Layer 10 of a small transformer language model trained on English Wikipedia (13 layers, counted from 0, width 128). Numbers have three digits each and are written without spaces.
In attention head 0, each number of a token's query is one row of weights dot the token's vector x. The head spreads its attention over the tokens so far by the softmax of query dot key.

Query weights of the head. A number n stands for (n - 500) times 0.00098.
q0: 612540422478395475554460527535488516608652486527516650366478537426514368465568593466574602552482565370415470488456453549387447484478431568603323509403440472600489526602400361517567516531432578690512529422619445367491488486432582486495486472441517587448717505517430321496436380551421615589407310479403529496505488518416502522601544507469649544437491488593488467447564477448382447509386
q1: 506586606547412614473574622433549537345581515357380365345622295539339518415439409495387494634533563367390491358512365455477563446341599378486476485503503574527556497506521731455384461570500429358308512506405500687653609494676500581555350524805615580672539323361449467567589615633646512465680549476698419395487570543478420484411340541586409551576611662444542512399482467420524385336373
q2: 468489523703439580435537482471497561557497404594535478416525423443492462293532411436370450628398609564606518536601413409512674477560457439562469652569495588495515524513574559284387595423519540541451390570407461472639492477543639420672541508566575595646523495503427392700396465505529503566531416358592438510352329416498391492464552476500538671598596758618414303439436537464534508422485
q3: 466492471669348598459464354366561462510419505474627411416389473465490364419546556436369436592404550492555522522465420384514490692519502581689618564646465590470559647658584576234463542425469438516563482399509562348534340535502528401446463606577605518544548485513455495578433457649556480554448409452621456593384469558514420479445583532490375558616638551549344469495527554548614552382466
q4: 549652539689552638442508602599475528448461554579498332518522495475305428393497421496376456663394477322430626527432456432351510662457425469454535632464445573542522515668512521376448366551579449347515531604437511619478429403544538451659426485512523479603525416518480555599490543641536543473609601577545508433311579400587505591500442574507527435587478676352593574589480452406462682450457
q5: 335385507450446400760354357491414478530715503552648434746500342415487452653358644368488453383497530490660601542494432503469587509503518543494440533494530489590524552476494692529563476529491410465551607430369430365476610602485491231500408597488128686516488339328378491427525425253571398575581598409510372419591528603533354453428345551341435576531592516550573525515554512600719424494590
q6: 614555525477516551503517757551500759618411465470456535333536418622570480632512580461440439715358421540382411491503419417543419539398486487516364459260483476402508437771480621479583469615636634524350345549520470564450612486608583474497589406601367324398432500526659565500494508596426422561467505469408623469418422534356427597475591524503694582492641455626648701363475474582378491495426
q7: 494430508596584475656494300456509632433461560373404458487551599519519454478176509566721554384558602670319530493534462497366503512313515477354380527601426506588412538337530458692577653649442307646629471482450388509609363326407400615493470571348494686516363717449519647452617683376553440543485370439529503609600475584587737362485497477627524392599367431650528475586648478546621609602560
q8: 378300430491477497488588447500376590436627403485411551351597425460386623571382417388441494481503408632594425395552459479543720476367568465503348476528552526425598435527506586552421663426414541532643636562481449717563429572384500330274375448392519541619503603506359521639406605484744348497710421433532475444283397516542487373527423737415365724629590685658439367702558515568626497549377
q9: 681691657444472573673565363371460670481474505448749561619476422599698481217705312404557420411355692468656529589289867549343411354589424161727260524325603546452553465265292546763786815817725465500593977575743365466630748131328371566689265441432546766384584490465672505514419458609495535606278500695141434695289665350348490449286515649341471347509347396394131247680583629584584179426415
q10: 578461438396651387241517565585239444633605638653627531743561688555574409692586470478565491428463492441366475360723444517433444358527651293488563623513685472703369423513508548779404371610579720305546269419557347612447428758561849483595360580633574290732513431284217492618573629536364825463575355559460600589771753514324599147696589024359405281516414580357327496675421393518437552528520
q11: 311271349533489520460545272548533431536467311416558500837577398665546464524756641428311557382650368586580583599392320440334396436521496322334532574141648289701410553284681492521475520504471471382348537439468472623328452441426512232521371476449583557385597871533528245357348462500346638630528672404467541496268500323551414591647416231687574432489340156351163472449508500607484434669673
q12: 733451407536574192482433584224447203409573648421487486774294421308455569601562496593454669694166278519175611379509687566746525426421753426395300424482665430470543725309543514654459324702564500372413198337492542500589496504373306671523692683646645647527509305670417565483670588357386496384436421530277531403715314718187460563418544299829496736574423431356600504384695350472780509426617
q13: 491761518664575465482604313323643656308674608702706500669441477606273548593639513519220450611323469514535301406381883531492416574486623159492316427231605496457393531316643683495390682411711662208382509496504687413732442617577500645646375487257340249662611590577487710814405504463527357401461483102426745512708451735624518368313734578496599668562556402564694340448548411753293623628500
q14: 356430300261312319697630588473454601563509565756549580541452437518453625367394326655421648555415877461374295325405407673266444099760553778601364544542269701732447793577629420563283433399391546462599406600300384787504605545544651729699584409670745296574605468645436527430542387471729555192687465509434341353656362396665560547648823671461629536841637438725432587473716707597441603483631
q15: 648454607615353606421769627707688429423556424575604470604433631537479294529454554518401508255520475615651480658652429649535665341321476481278459592550344295367472288733266624636824618441791214526545415717304754719456359472224525470597673471617637446395413500403508586278669759474571521641270233435440555527434341434526458491577599242351440541442648382581401641451631712640327526469326
q16: 579614623701455529290598549455558458399607598491366397513645483426503421539519468465336451739487545266633676534513359365527638522646503648771401547418487609626659513526450603404520604463547552487382325546454562456616523535456555513579306359661573428608503308516567481679464512601765614459698692366744335379658552524425402483456400483634462439482459530457465461465678377357651473488528
q17: 505376528540556354479495412419307465423447533426449538509398566574502511530493486547586542400599500458454489571431570608562395495490560483385598402432507528484522354415455452627581439566474420471555621601533553532397652514533361552282538544450438442402512556349638484317599511449468500336367535575471644544512563525425561500366521433487525399485440386446509546518482461534523469603590
q18: 627675562633495556440483619418674509514193656366410515372606626534433411347543327450421348551428638403369448482436348415537476542560571577449402473529413577536459449553566579380421472383541526352296552470528570603610565500590469587722464430636614534601449294590573547579506616678528489588525578363661404521524554521421483517583477641575505508534637420517469463392511409374477369495384
q19: 577512602634432526389672609448655600474386583362438554526625626407419423465500378431308429585472558317448446515610385262695453661521419571494319559571393538466452427598650572435350440444587521315324652500471589526593561520598500500701424480648689497580555424491474552645435530720465506577608503448551566425450453461510426470511416703550449555573728570557410404337486409429468458484464
q20: 533521548365560364532470396386388459425700506475642509691573537453467612535479515584652619418440459594503540385544580643434472457383593420494575440402532467523537485198457428615566569657379524592625539478518443382395597486483259692332409570340207503464471577315558587320587458340430547534420528575530629479575553490497652370434468384364563360454384451359550397609535609466538482648508
q21: 520457529453710481725527488467362543532540457580509503651416359555306666444645578561653609356605497570416456393629636445442491465349553372450484573599384439551424448229408376773547379547598533412419651457620294641472585439683467734462367471388480348510269493467571616472550568418493546478319432500456487488500441278618732373535620476485788445378563435423649464593474631383432423515593
q22: 437572484387587335480319465308326534483523477623656444494457339674402528548566455467652489350489567609436514383545612613453540556536519373416570579394603503448426492321489241563547445486468319577458674573533604655451517641459429627464344388508453446511486440287629553376532414539582514470357554511362535536467566372459635488506562418385599430384536571405604497467603582315447416605592
q23: 497646518632266642368433581456633437429442510527551549339578281503612525475538475532551580576509662430553314510339614513415515336536686544659584497386407691537628569503476416427490386389400513376584420500380627423491381568452406436626634388724374449564541560558643414371503530372421491634427556460481654583721560495390430780426413399527597715620448474461522796386454481411581384477413
q24: 299412684496429410648442438451531561481621415364555543393554520398578463325630428445594588279722571597429570137380339485443608463189693514384751529638369500478661580358548527588480448369292284670571795489341490548408549489650314562681504515400309331500334645496767463424477604293424412818348504537268554413581343465442596360623447626511581481482511373500526660623732649364662687511467
q25: 670594414536497541603536586413571600623609454603674480510469330551497450410717362372478493629481404545674653408452679532682546402561525410690551435506792449375668551662365523554642613632663657480418605677494328431565667572261577362422472675522616484487603448408471509629415616443658458375550573544340556426391565495269490401317516517454410490536484517543363452645557642629452497491540
q26: 365300543597443391679253722462462404664602508385273194447355480356446429424645340580580550397322492630395589601628500326511460489608642447740447493554459582533272473429333676609277522376421411552526469262568527556526538612518470667351312711337508488442337722523655758660577439349690661378359561590358438364540607580592481539507508318417574636418574668236191458377373378316560602486471
q27: 407484464455474421400305611627548560406352565621608702464717496440590613404580289345519694380516389568366368559808330695582553386559519485645433627419326601500620188287434323424496695290603581662602610386564545449446400531565340569343566536426553516387544480097639504405715610546668653589582443272318443540525311396475241512523488587232376730366473697524789448566579580222234320582500
q28: 329500575406614665525440809504348525525275538508383509378368859521539537731521341365323389660623384433603467322492530437465639467443452339540475877644554535545610471633267547584435443520937602767595401552631540508707395221375681479416431413336323144500579665269550690436521516509399466296328333442548534746732508310587462552603625552373488554656216553380600252479541306566692578508568
q29: 344461600526349291683612731364500667596772513488537434649455549483378388662359695665423608704438504482341525387454556508642359822446557440325672594388546500628479117580413478437290479565469677380538426488735493712488610413623521604568492462218172131577657166587437696415604677478543333678682576354452908418202346371435677439563458531504422454524397634713289572600709555446551496603431
q30: 627396946623550583656527330496621285570413428492796349781742458522395413549469558200317577429483320519504522844544356354409374535575568508606452551671443546496427611763647619542308626534716468514535614492583309513552584300650344659349655443322418451590389496550773469334599622365931643526374277456523455467145536272288613596382628486487483637550616393309222322474657500655394217450475
q31: 379746542480333508556282599639552384735401326594623364584519664686256442069796313608382589468415516538253562454347456532348606770651088627386551477488559366236485631649461545500365391435566411512331447576532374613566468691669536650652438512415643411585560588828496351523642311487520452446508323422418581489572380376475500422496409293504442457697365746638536604519457552399421594504390

Each question shows a short text with each token's key, already scaled and adjusted for position as the last token sees it. A number n stands for (n - 500) times 0.0032.

Then comes the last token's vector x. A number n stands for (n - 500) times 0.017.

0 "por": 455488483515566593442546569549464459593632527464486513489506586535646314634202353637569390536507
1 "ter ": 473533418459527537496559523576505427602627374400566532571469558559617348668217326610516455512573
2 "and ": 387464365444456492519530514565498501571640403467469594516448561544589374673258308598492505510607
3 "a ": 436442362424436488471492501599470508551629382517414553463401569527626423639313320569531513545538
4 "single ": 509405375398433417512575511604420454595651358573399534470412562600639423671312312460478544588508
x: 504553899532539463430529453474523461498479564511477506521510500467489479524435549409601440567439507593487505484454447590435460480517556438446473560478447517508510532386484492485619479562469428506503523470500424495535502477472441494546532449449451552499518514536405483542509420530477478543510431563535454518489377679502493427519529545491478524501526576498449502516512446494492507498451
Which two tokens does the last token look at most, in order? 1 "ter ", 4 "single "

0 "the ": 506547415446512531483512586508531405670597410377578542594454588512658364649239249559520409497577
1 "first ": 426563365390489509529551585539482417587598417550573593546469643580698301669315251413580531512517
2 "hold": 380465351367557693508600618528308337553666450613463635422502625619619325645237285335480385466594
3 "er ": 445468412389507514592599601580468534583650333583426579531501551622688354718285297478521435467563
4 "of ": 594395419407477535576595563532482500599665464448376491435433587556627327612169310614499463464598
x: 504495958484529488470496427487490411448500504499525464516481519486501517543536473440545488485432486481450457532461476560489483502524484475465449513475441485538472621383477550515511431483462530602504456471537511504495435515473463473532559495458489513518526454506520448557518436550490498527498446541456465525482605634551505456512532550564470523468520611531536477555460463502514515507573
Which token does the last token look at most, and with what share of its attention? 0 "the ", with about 60%

0 "the ": 506547415446512531483512586508531405670597410377578542594454588512658364649239249559520409497577
1 "M": 451498410460523575448611600488517428581590407657541652474443628505647353660253444365548377586498
2 "be": 467542456470494642458559526423655479544344531499490524525526661542575390673436295437500341629365
3 "k": 458469487512510574526610531489633630533546467445412395457476576547596425574310503511562390630410
4 "w": 550489487495496608479635557474590680544532401382439421454490486533595451605241524517504529654367
x: 547403591439661365444535387523400445517467499493591499533453525485597497604454496387600432495529438486466553459472439533559475509540547440537486475514318476491523419424527504600462498557496507438541594518561252505521451582566451483520488466448456480516594529477458452561517463452518516555586473420480467506503425496342498484504464427492448476401464480472533455545423555438553631510623
Which token does the last token look at most? 2 "be"

0 "a ": 525545421458524541466491589516537406645598406372579534583443587519649369656241270578518421492569
1 "friend": 410602386386558606509570580528311475612628451558599594463515637607645344649210358478535462544610
2 ", ": 378488379470497548505524588558554462575594427378487570524459583542579354656214300567523477482584
3 "Go": 501357434510519524438613699579527425432569417553401560386377630519608367581122463322476459614540
4 "o ": 557462426461452513503577567546639626553558283501447489476503552578606336694348460478600392556492
x: 483486768458644448458513389552475428446468500483508499479560458485467530533490559443605524494416592495578411493569534521425591493570575475440492561507405461518514499459530557419530499451443460510539568463599332430515468500540494506514511460387462476484511587473496522521478425531586471470552476459450467477526498730583535487457569600444474471425463542524494502543526548534573450454489
Which token does the last token look at most? 3 "Go"

0 "F": 468546401495567652416534573475532392715625516422557567516470606434699229719295363517488369560424
1 "et": 453529381490517654371573556457532349717633568417501540497434574446684252732375391534548363480462
2 "o": 507433474547529549441520577556524573745632513432480490537475519448610300647377386472441422673430
3 ", ": 467460391505505532469523573537577416596600433367427524492460569526600369645234280601522459525604
4 "a ": 522428406456451480451469530583502499532618388512391520434387585528647402632265260598546479556576
x: 508516903501515533417533460474502417476446576487434498504525470523459514571506543457604461510512487522511503542486438601425471474489542459500472559459389484492573507411435484510572417492421513517511509483441496479526469477427460480507459491404439546481449497510448467583529453494506482513470446552418515474449437700499485422526514479511446541469581579517491508522530459466464450524531
Which token does the last token look at most? 0 "F"

0 "on": 461496427494572617380514529536524417671691481393530515570498589437668260727292333608520306583523
1 "\n": 478501422533545563424527648493591362607573444332546535539449547504622405607219260555493434443592
2 "Ne": 417374439393504577383586644538552507492576339520444617404397630477649363574133440422392443459595
3 "ur": 641471505432430598470638498476640416581564297483424473548508584502671494632380383538613377501496
4 "ologist ": 500490475494544589533592555483560488519581368298446520533507477564579341700320253553492366534643
x: 457484743493596457475506495535517415501456490483567586386534504556370550487508526517509510484460590522433479441554510561484573490554538470429505479358418426461513474426457534390469517499484496603510547539530303458605507505513460479486490453468497534569449484495482443583542463586595468459481500498552559457483521704504514485550462470456419468463472631597531416520494561435502451555549
Which token does the last token look at most? 1 "\n"

0 "g": 478471395494546669432539528483572354671646469365583541543509597461649281716331388599498316612419
1 "yn ": 470523393478506540475519585533590434630616375362575526563459560525613355667244344577500437546559
2 "doc": 426458475435538581408503591571388413477773443536455607426462588549613370620185398510421435619633
3 "tor ": 419475383481513575485535564575514431591651394406427558477454534544596325704222310612531493556641
4 "of ": 573403398469457514535565557547517485606618456434389523421425597532582333620174302669509465543576
x: 519513947475598484487528453510527411477491556490523495501472495485453508543575439483536539493490461527480476542457443608471486499519548489498431518445463515541503583406477542535511448466456533599499500494522474482473446540480464489509518506427496547503507442511497456525499439512493494542498463537433487520467557672599504453551504502540435521488524602541504473526453479504460481494598
Which two tokens does the last token look at most, in order? 0 "g", 2 "doc"

0 "moun": 430494476489606662456560500493520424629691422424484485523537587485696292680265297652466270535537
1 "tains ": 451537434457554563509551531558518412608631362396542536578498588545676327670200310618494392501586
2 "and ": 421464379448503538510526544543520451585606421406458569529460593555629346657227306612496442508610
3 "taken ": 521421341391492506528562508632419454487602483638433610454458619613628419588253337470424528627656
4 "to ": 664350369392409559534524505573446558455586497552407480390399638574593350640179397632429449514560
x: 454456887480635484475493460502436459465459531479460494465496513503521498508544453413524493482487527495477418577465371637479494515511534528476431537489465480538433604409458583537540461473469449526549511430424513486529460490526452495588570457391506557506537501455535440514504450521491573532497481554406455506484569619599521460574562535589464503465493533551526486575469454556503536513539
Which two tokens does the last token look at most, in order? 0 "moun", 4 "to "

0 "-": 526542428469539540444492577498547386666590406360577535581441579514647350641236277574507418504557
1 "hy": 418505455354412558513558530488445469613521356516448557460499599481613304595107410434450543634411
2 "uk ": 444509462498496537563601514522637534731648301490524493562481535515644381698251317469497481577455
3 "and ": 489419383460457491512542529543505471581641412419374544477461561544589378669240307594534493495600
4 "Go": 588385495524494519439637635570489406505575379601460450387394622513596391585149422363478463676522
x: 506494552479637486529473469525482365414384520449471482463597558439443475524499541431633537530546419509459534450577486518446461479493503513376413600443432536522551590483544636577597526519469520502525520487555335483553448573502459543607543366448534431457498690435466444485480460589487550603536395579408442574615500496417511525482448460523410478491417478482453463530521453496460447487622
Which token does the last token look at most? 2 "uk "

0 "Lee ": 525565414449532586448462612533585416577672363400566542587458585534611333682230345618485405591590
1 "Ch": 419451438512522603393549499423504454472695488433489616453410583500603315606327399595419397713438
2 "ae": 475530498442485534438493503481583524560567460424446507514467554550545359697415450675458365670556
3 "-": 528476454518490527443503503440603591566648475428461519506480526520622394669430423702551432623434
4 "e": 587475530444486444408444446499485513492673474395561467560418503531531412570440366685428444803395
x: 515515534484555403445450488543471399564513486442644513580624510477508523603391609419474457572548490528459438524498483551557388500530579445442495505429498502510527360421516533568620551462453616585554535473530351504494451551530444511574476359514399400466553643383489457476584513461563366388596462512480448517520538514471510532490488468484538506478528457495657522534559497520485414531596
Which two tokens does the last token look at most, in order? 1 "Ch", 3 "-"

0 "physical ": 519578417389483538598532547593412461667632314485588552580501600558611335663193338587518477591560
1 "fight ": 426552370449516566535544569572462418611655368430563549565492578564614329670220323583531443566548
2 "with ": 389496353467478549487536573531558435581603424379483586522438588535614361643215294594500462494574
3 "her ": 453435357418469503500540517565453492574614418464413598472392572531624365677279283570515442596519
4 "and ": 616362366414438539560519542573477541503623407462377514416432550584555342661284343592510490495562
x: 486536914509634469480566469540479490438451490530455510491490465521457467523516519439593498506456525543526452515494483598427499477533533424414487490458487469619495544435487529505559451478450449602485541511531421480519481522447467496531502497393484536537499486490493451512507400514516481543485471521447513504515520697581523445535498480478463513465449577495513504526452545582500507478517
Which token does the last token look at most? 3 "her "

0 "K": 501517404486570687417498596486670425629609480414571578535456587405682285681307404620490370697379
1 "won ": 418548368443549605493496618538586415593592364364550538573465574537621320705218310594538413571514
2 "Y": 489448390455572669455614623490474421491618459367426514401433620469724320606216368462520369678405
3 "ul": 520478525467510634535526648520694526603518398465412488489474593512617392624305462384411335623396
4 "), ": 544457398509510536471518587532574413565603414352435509454459575542585384648240273571533447493592
x: 499594836499590489461553426547594479453495556491512574462477428529468496544580509462580519466484486551492473515449478566479480531524559511446445508475446510577508511414451486500482439476439552566475514485450416482476507553479490492517464515427509535502496511468474428525463421503501492566475467524431557540496530787571486380515497432494466494494520604540495488541435482564473496446557
Which token does the last token look at most? 3 "ul"

0 "hy": 418542454492540628442526556486631417741626412421524523525495597431664265711234307569450337547423
1 "uk ": 473509439500528558474527576514594418664633359367542515565466549524635364675238279569511424531577
2 "and ": 401459382460478513491525548531520438573637407390445571518468563549600375669241301598527479504612
3 "Go": 525367454492511523425613662563486397481593379593397532383384622524610378595127424363503463665526
4 "o ": 575474429447450525523596541543607617587599281537456473465512555559618349701339456500604361577480
x: 481475796471621450473495393541496441439465496468538525476565467483475529531463552430602526483393557496564464487571535475404538516576566466445483525518412431518523549457542579421510520445461452536529580464581362463516467504537507495530534434394475509464495569447484535517468435549570483481529445450444451453544506741579524490480590591448502508416447535526498492530525526535567460469505
Which token does the last token look at most, and with what share of its attention? 3 "Go", with about 90%

0 "Former ": 532565413448549569475519604500534377633617396402566514588469591528653336683203213581520397535624
1 "member ": 453574384427543562508538621498491405606653397432568551563463576584636340695194253580540402549619
2 "of ": 395488364443519571508569588488507427603647452411466582504457592541628328661192250652529383486628
3 "girl": 434467354333568677512558642513395453569663385562425579426416637642652318652157308478560325722490
4 "'": 559524484574531577515618661515527621602636526510514509423528488559545364610366237638466393532303
x: 495361636395566389431510375485467488376407483545583545593580518337547543592449532540579452408425432555455542486485563515489518419578553574515435484473359449498554429395508504532557497517355525474492602561543384558474426590574471463466512451422427486523483447498510437532405478524458436480487465390544479512499499446525464521606473369492463541500551486454591417582502478535522485475513
Which token does the last token look at most, and with what share of its attention? 3 "girl", with about 90%

0 "girl": 528544438450596613488577552511489440683694428414513484570505547522654293682282252650475342655457
1 "'": 441512385520584630465537624497555431668680469395509505507476541480640269699288250649538329544426
2 "s ": 419496374452520535497525555520500417668595395381495565532440592529653338669212280581534417525558
3 "id": 486369396396473629463432730530386484532620449603341627298352628566569386634156406467573414564490
4 "ol ": 483458379419531558522556549663475498599564341514418522504463567561654280744231309553566552574499
x: 482536859492556462454583422498518494464526543476452487533488434478455522580454473473631513513483502565433450524480461559427538500601510467449473577453436458549501444391431492389595497606458443519614495486566443564551508481523456516511522447424459529509542505549498488442477446474569496513493486542508521541507373687607511453526492486472448524452525555485533485534544478479520485451524
Which token does the last token look at most? 3 "id"

0 "quarters": 481525431465617615433520579542557388669644416450556522576478595490681285699216250644536335580532
1 ", ": 435503403472536540499511579559561428601597443404554553566461580530611341655215248606523451538576
2 "se": 422381374393557580402529574565443411462684443571431558411485634620602374580133411477483431701599
3 "izing ": 489441376420452446535607485571506588508650347519375586486450568563622434581239371562572533476480
4 "a ": 568420404418435473505481524627451541559631350532415485442374591509657425604237303562563479535451
x: 464490915500598466433533418490501423499470600465396520501536470488518526539533541435586453538494481496481524572477459542444431495513502432490451580440427493487565551421407484486586418491412484526508529458464579488516456466447471454490490488412467565488462496506425465542555497517501490539441426562452494487469439659505513461540519542532475515452563564505493503500536497507495473515530
Which token does the last token look at most? 0 "quarters"

0 "able ": 519562405449525547491524587537541406636623378400583529601457581514660355655225297543526470515568
1 "at": 359486366344524610503485706495447511522769370600545632362441618546637367600177409481502459565498
2 "tit": 468458513460462490480549622510577494628510404615462509499472572631580357678266373665605481517477
3 "ude ": 445490407482534521522587541588526515639605345468438547493469553549656360657223320605557502506507
4 "and ": 589395397455427474558527515613483551593620388505414500435426560508616389634196325609516541485530
x: 499509964478657435488539452530494483494501533484450501476488457478457488538526465472540492525482467523505503524476493550430469477523519453462446565451462492551521588404460510539580483502430510540488501472508511500462464513474460486507518478418530538502490475495496500513533458506488473568434446523454475506469463690598509445550502495499475490460505599510497500481444492531473499498513
Which two tokens does the last token look at most, in order? 1 "at", 3 "ude "

0 "group ": 517549432446544583516506564518538380637622389380569529588483582553645312679229281612549382539592
1 "\"": 440536356469500507508522563547527410637677458413549563540482599516636315663216331615597453529516
2 "Ang": 400491360436470593548590738521571424739649402629472625422423642511609372519201479359498388642525
3 "els": 487499494490484498467633501530671575797599534494502518510501546491580370664437416504614469607457
4 "\". ": 517449401512487570444509639520603414592582421352447507452467575538594383618221252558477426451589
x: 484619790532565513489552413555599444474509547509474561481511405490510505538579504470552485449497465539467474498438507569477472538542526533446425514470475534570500533434491493501483412487440565578480523477485413480462472550522493548535488482451523589498481501468464386526469405500507481592496462542459554542502555792526490385519529425505474495506546614533523477549394478525482505450524
Which token does the last token look at most, and with what share of its attention? 4 "\". ", with about 70%

0 "ese ": 505531434461525530448495595543535401643627381404554527572458583548618349656218284555524434542577
1 "c": 405409411443590594477544617494411379574782408609433557428489589554627348674215353459508538642422
2 "ris": 534512444389467578428494519548439445727419573543438571453483593542526280709490422514572591569430
3 "is": 551471469465469500484532554624409651657584552505433478483481536501568377607270419530490583591552
4 ". ": 524467407518479549445512600529596433583579434357452488450467565526589394600231267554494454474560
x: 494613809538580514488560406547591450464505547502472565490516391499519512531568503473549471449507454525468482514438512567481474526528548535449416519471469549581506520448479514511472423489442566578471528468478434477452471544510496551512487490462525580481487482458479402516473420495499473600478471541450547536501552796523504393518524436509474480496550606537504487545411469522469510462518
Which token does the last token look at most? 0 "ese "

0 "izing ": 520575403442509556493537597524556416647636395384591534598464587522632354639212315572506449509569
1 "a ": 439518388454504551470493589532533409651614399376561559559435593512658368659233278581522425505559
2 "complete ": 384491384443522527535522579555476433651617378437468577517461600552644337662159293559475451482537
3 "list ": 442471396382502524620553628643454386539615302570428573500471577613618356693191300517565494481486
4 "of ": 569409381440454507580596623518498482620599382453389519432405589542684343584206266576456465450592
x: 508532930492524476463540396469527419461490523502532524489503498476485491535520479473581495471463468509464530531470496569467439536494504493458412537497489473534524588401476510508518437507446484569478452501558506507470449469515492473519577492478521541506477426509481430545493409520503437511502476535448464531507537723536459455513501531542450513464536619556521460540442447490503512509546
Which token does the last token look at most? 0 "izing "

0 "In ": 513569415433517529506501573515536441622613506398606561563473630536632310620149301619514379459566
1 "196": 440563422375620551493463692481496397576644547550513566470456677605632239615245442550474437487484
2 "8": 388528394469526602425527551536483531475685608463454589511467642530591269719318327411465423294511
3 ", ": 473454378484490585480519622512603427565601455346402544480447599535600330621208285513517466424615
4 "the ": 572417380454460512483523558523537451612599410418448513441407595512659355643211218541519438465613
x: 514569909483519477480538429513567426503468533457475507483516483516490548534564491446573475491502492549458503496434490561479468493494505529467440575498498505532586561413485458493517416503464497554496495496429444510528482489497468474512505514400473522471477462483450435566528399515468504531509471556414540492476486755543492452534525460533451538492543602501551500537457471508506502494550
Which token does the last token look at most? 4 "the "

0 "197": 495576435472622588436457623503512346639609457454540532542427598500693242730254243613484364439619
1 "8": 454552395506559588408484539530469410586667512451546565556472581492669252767327315569529363381599
2 ", ": 429491394507525564463509608517594386608579434347491538532457579516616350630223252566509440468604
3 "Al": 540350501521460594468627591562588554513585476583441526337437606475594292735204502326435445570584
4 "ves ": 541492456474487548475518528512689628564496405501475498474531575558611299713381396448602400675590
x: 505509787486596465501463439542524427420417529536522494438595380571418546525520508440520547429493560533525424483537508510413593536532522448525477533505445448486551501445565582424537544469452465488609519461562309489510526469519515552529502451463387448481527520455498535575487442564586502520475492478477511475542467720506559489519593539445398545455438527539508524492541510474508446465523
Which token does the last token look at most? 0 "197"

0 "and ": 505545416461508536489507572515552433622617410372595555586463574530615361644236288584509442480588
1 "taken ": 411571343387515501522561514608434451515625471618535614554497602602626415598235343471472539608613
2 "to ": 334430328386453546526528510555464536509612481512396631485434633552597353647173392613464473504542
3 "Met": 443424441356516623557623642595451596563491419624482610454400657567624349669086423374586325615513
4 "in": 576537518462424552493588542563501576619479317540544469534519561516630426655393403522654370496504
x: 457380530420633446496550406472358465448564520492556500532661484530562612493522462510645498523531342534481593525468485474421512438449524412478477522487418362483541487400533554514506526602443598612637551453434309462450460467574523562469551509372504563439439546483446462553487471450511484485476401535453445532497388501508428499479499394562473549502421531458543413519511543465532485447567
Which token does the last token look at most? 3 "Met"

0 ". ": 524521421489511562457499615515593416597580429349549534577459570517599379608223269554496441480570
1 "Former ": 482554383411513528513552608549557450533610360484600573558461592521654371626151211501468494551652
2 "member ": 406535374364509554582602628520466467535646375535514610509448571601625363674191299469523437596635
3 "of ": 467431374423499576548615576512479476541642454449383561456452589540611329642205271631517390466631
4 "girl": 537423407338560657538575639513399484536634365556402542391388651658653322646153303462568299688507
x: 494502585498578561434540417450470397435362617459579582501532524498515486597497628513623476451507505540419557459484424542432417455558506515443387496407458486510534547444554469454603504617414552589468569512579450652592404545518493453521575475402454529541543561500449484561517379545575471446465404531509552474473458522454491570508511504518448525498350477528532434629531477450538403530623
Which two tokens does the last token look at most, in order? 4 "girl", 3 "of "

0 "and ": 505545416461508536489507572515552433622617410372595555586463574530615361644236288584509442480588
1 "Sec": 345504363391528603428532610524492494570609415557558685431435649511607377599021367489489418508555
2 "ur": 492491442392427744386576480476435473604463428509391509479499618472618386664384419607789472510621
3 "ity": 443472487466492531471630424538518739653563471498496532479511524518532388679318351573599454542569
4 ", ": 593437392459491523521527562579580488602646435417416481454470570528595359647228337602569484522556
x: 496571925480629489471535409526539480461501535494495520503488434510489524509529497512565528455454477530488495506462478559457538520519526480465451550454448509577485548422433528502476433485458546572501526481489438518467470546516477516539492492426484528499495503451485445493489446529492497530464444490379533520502519744562503433521548459491456503486487573518489498525461486535487487508585
Which two tokens does the last token look at most, in order? 1 "Sec", 4 ", "

0 "or": 464507470492503582434626513519490464660641450351497500531505560502566311689346357582520282517508
1 "ced ": 449547392449514545456549597536551414625616382374569545570466580543642356634210300554510489494575
2 "Mi": 502456424434491600452623704563555525545616338571541575425390620459685392610184412300456473628560
3 "-": 494452471438452608465608493488517473635501472407450523484472575526658277684325372443584377621414
4 "m": 577472469435451572402539436525393367562628380430514495443436553536607317616370379466531537717312
x: 535410697431601320502456529587349376456477535487675526443534446428508494540405517436709468548506488466522531521472491484561426543570579451429512428407465501514527479407598487525522580492534607556530490512510331562496520467610519458519549518484518455454524611522448475484489490497543493573507416507422493488549450476415542546530472528522579484526484449541585537500523484413512432584582
Which token does the last token look at most? 3 "-"

0 "fe": 465517446492576589409546559519505418686673417400534488565526572467680312693269290594491403539399
1 "els ": 439525397488521545475524576537555406630641400364565549556461573514638346648225322575504449471560
2 "l": 473338375405536722443505642500453463496755338630399591402389636518638302667263430498364453587462
3 "on": 632443453434464712422528549509414429387502463477424457365463579510574300566378483597399539612397
4 "ely": 510530522449511641446670560569499734529558438397480509498467596504599365615328306472446464587381
x: 433483464513664437472630288524430345459585517486573491542591514516528527494437577519552521464506443585490465526468465557480488518577486417484459593461354419555494530402488555480581555501459610549497555508574376489454466538574436537461518443453510434584518517434534442571543477518474466439434523437472538597561457430473509465646477498529436504485613381638508472536563443422569494443521
Which token does the last token look at most, and with what share of its attention? 2 "l", with about 60%

0 "inter": 416536382437569644454515517496507396707644489394569515529484658465660242694257339626543352487479
1 "n": 418523402467546641389546475544483384649677505455480504544496614488621307697372357657553344500480
2 "ally ": 372477359474467547488500528562531441596606425437430582508470605514628310666224349601529510463537
3 "due ": 457452330353446497572552572626555558528700387615365650494444569528615424608233420564437577531532
4 "to ": 625358367446390531564534585545553531573621447452385545399393600534595358588182361556453528389561
x: 490532896468665454475546455487500396499535515479485491473486469508499470538572433434503505483496425512479490519453485590442487532525509480461431580462509505542469637389462493519560437459398490558511470453513515445465486497523462527518516500444542573493503429500484427541512440544503485548441475545410482524470527666599552474556484514524451489456519606583518469493460494551478536479529
Which two tokens does the last token look at most, in order? 0 "inter", 1 "n"

0 "the ": 506547415446512531483512586508531405670597410377578542594454588512658364649239249559520409497577
1 "Organ": 452511417456541575457657627523451448713688335595531656486478618606579349622239313440467285560644
2 "iz": 515428501455542550518621646501556462634608373524429481454522516568628428583288312698632494640650
3 "a": 510489515551510528478595527515576655571583469442492500511449487543534340670439325658498454585639
4 "ç": 548527579594481494488601568471664552584548558471515438473501517579562411598294344611576550580539
x: 537394659408573333546483474513384500501434391545602524610518541487472605528547548501482404461587564521461455526448504488483525496533528479478516457481372454499645538448471534588538517575471543542473515471560302526478494606535487529451462400501425457373556534530489512485409434490509451456557448450406505494538505517513538396486475362578528490506405431474618492548424460471517405455622
Which token does the last token look at most, and with what share of its attention? 1 "Organ", with about 70%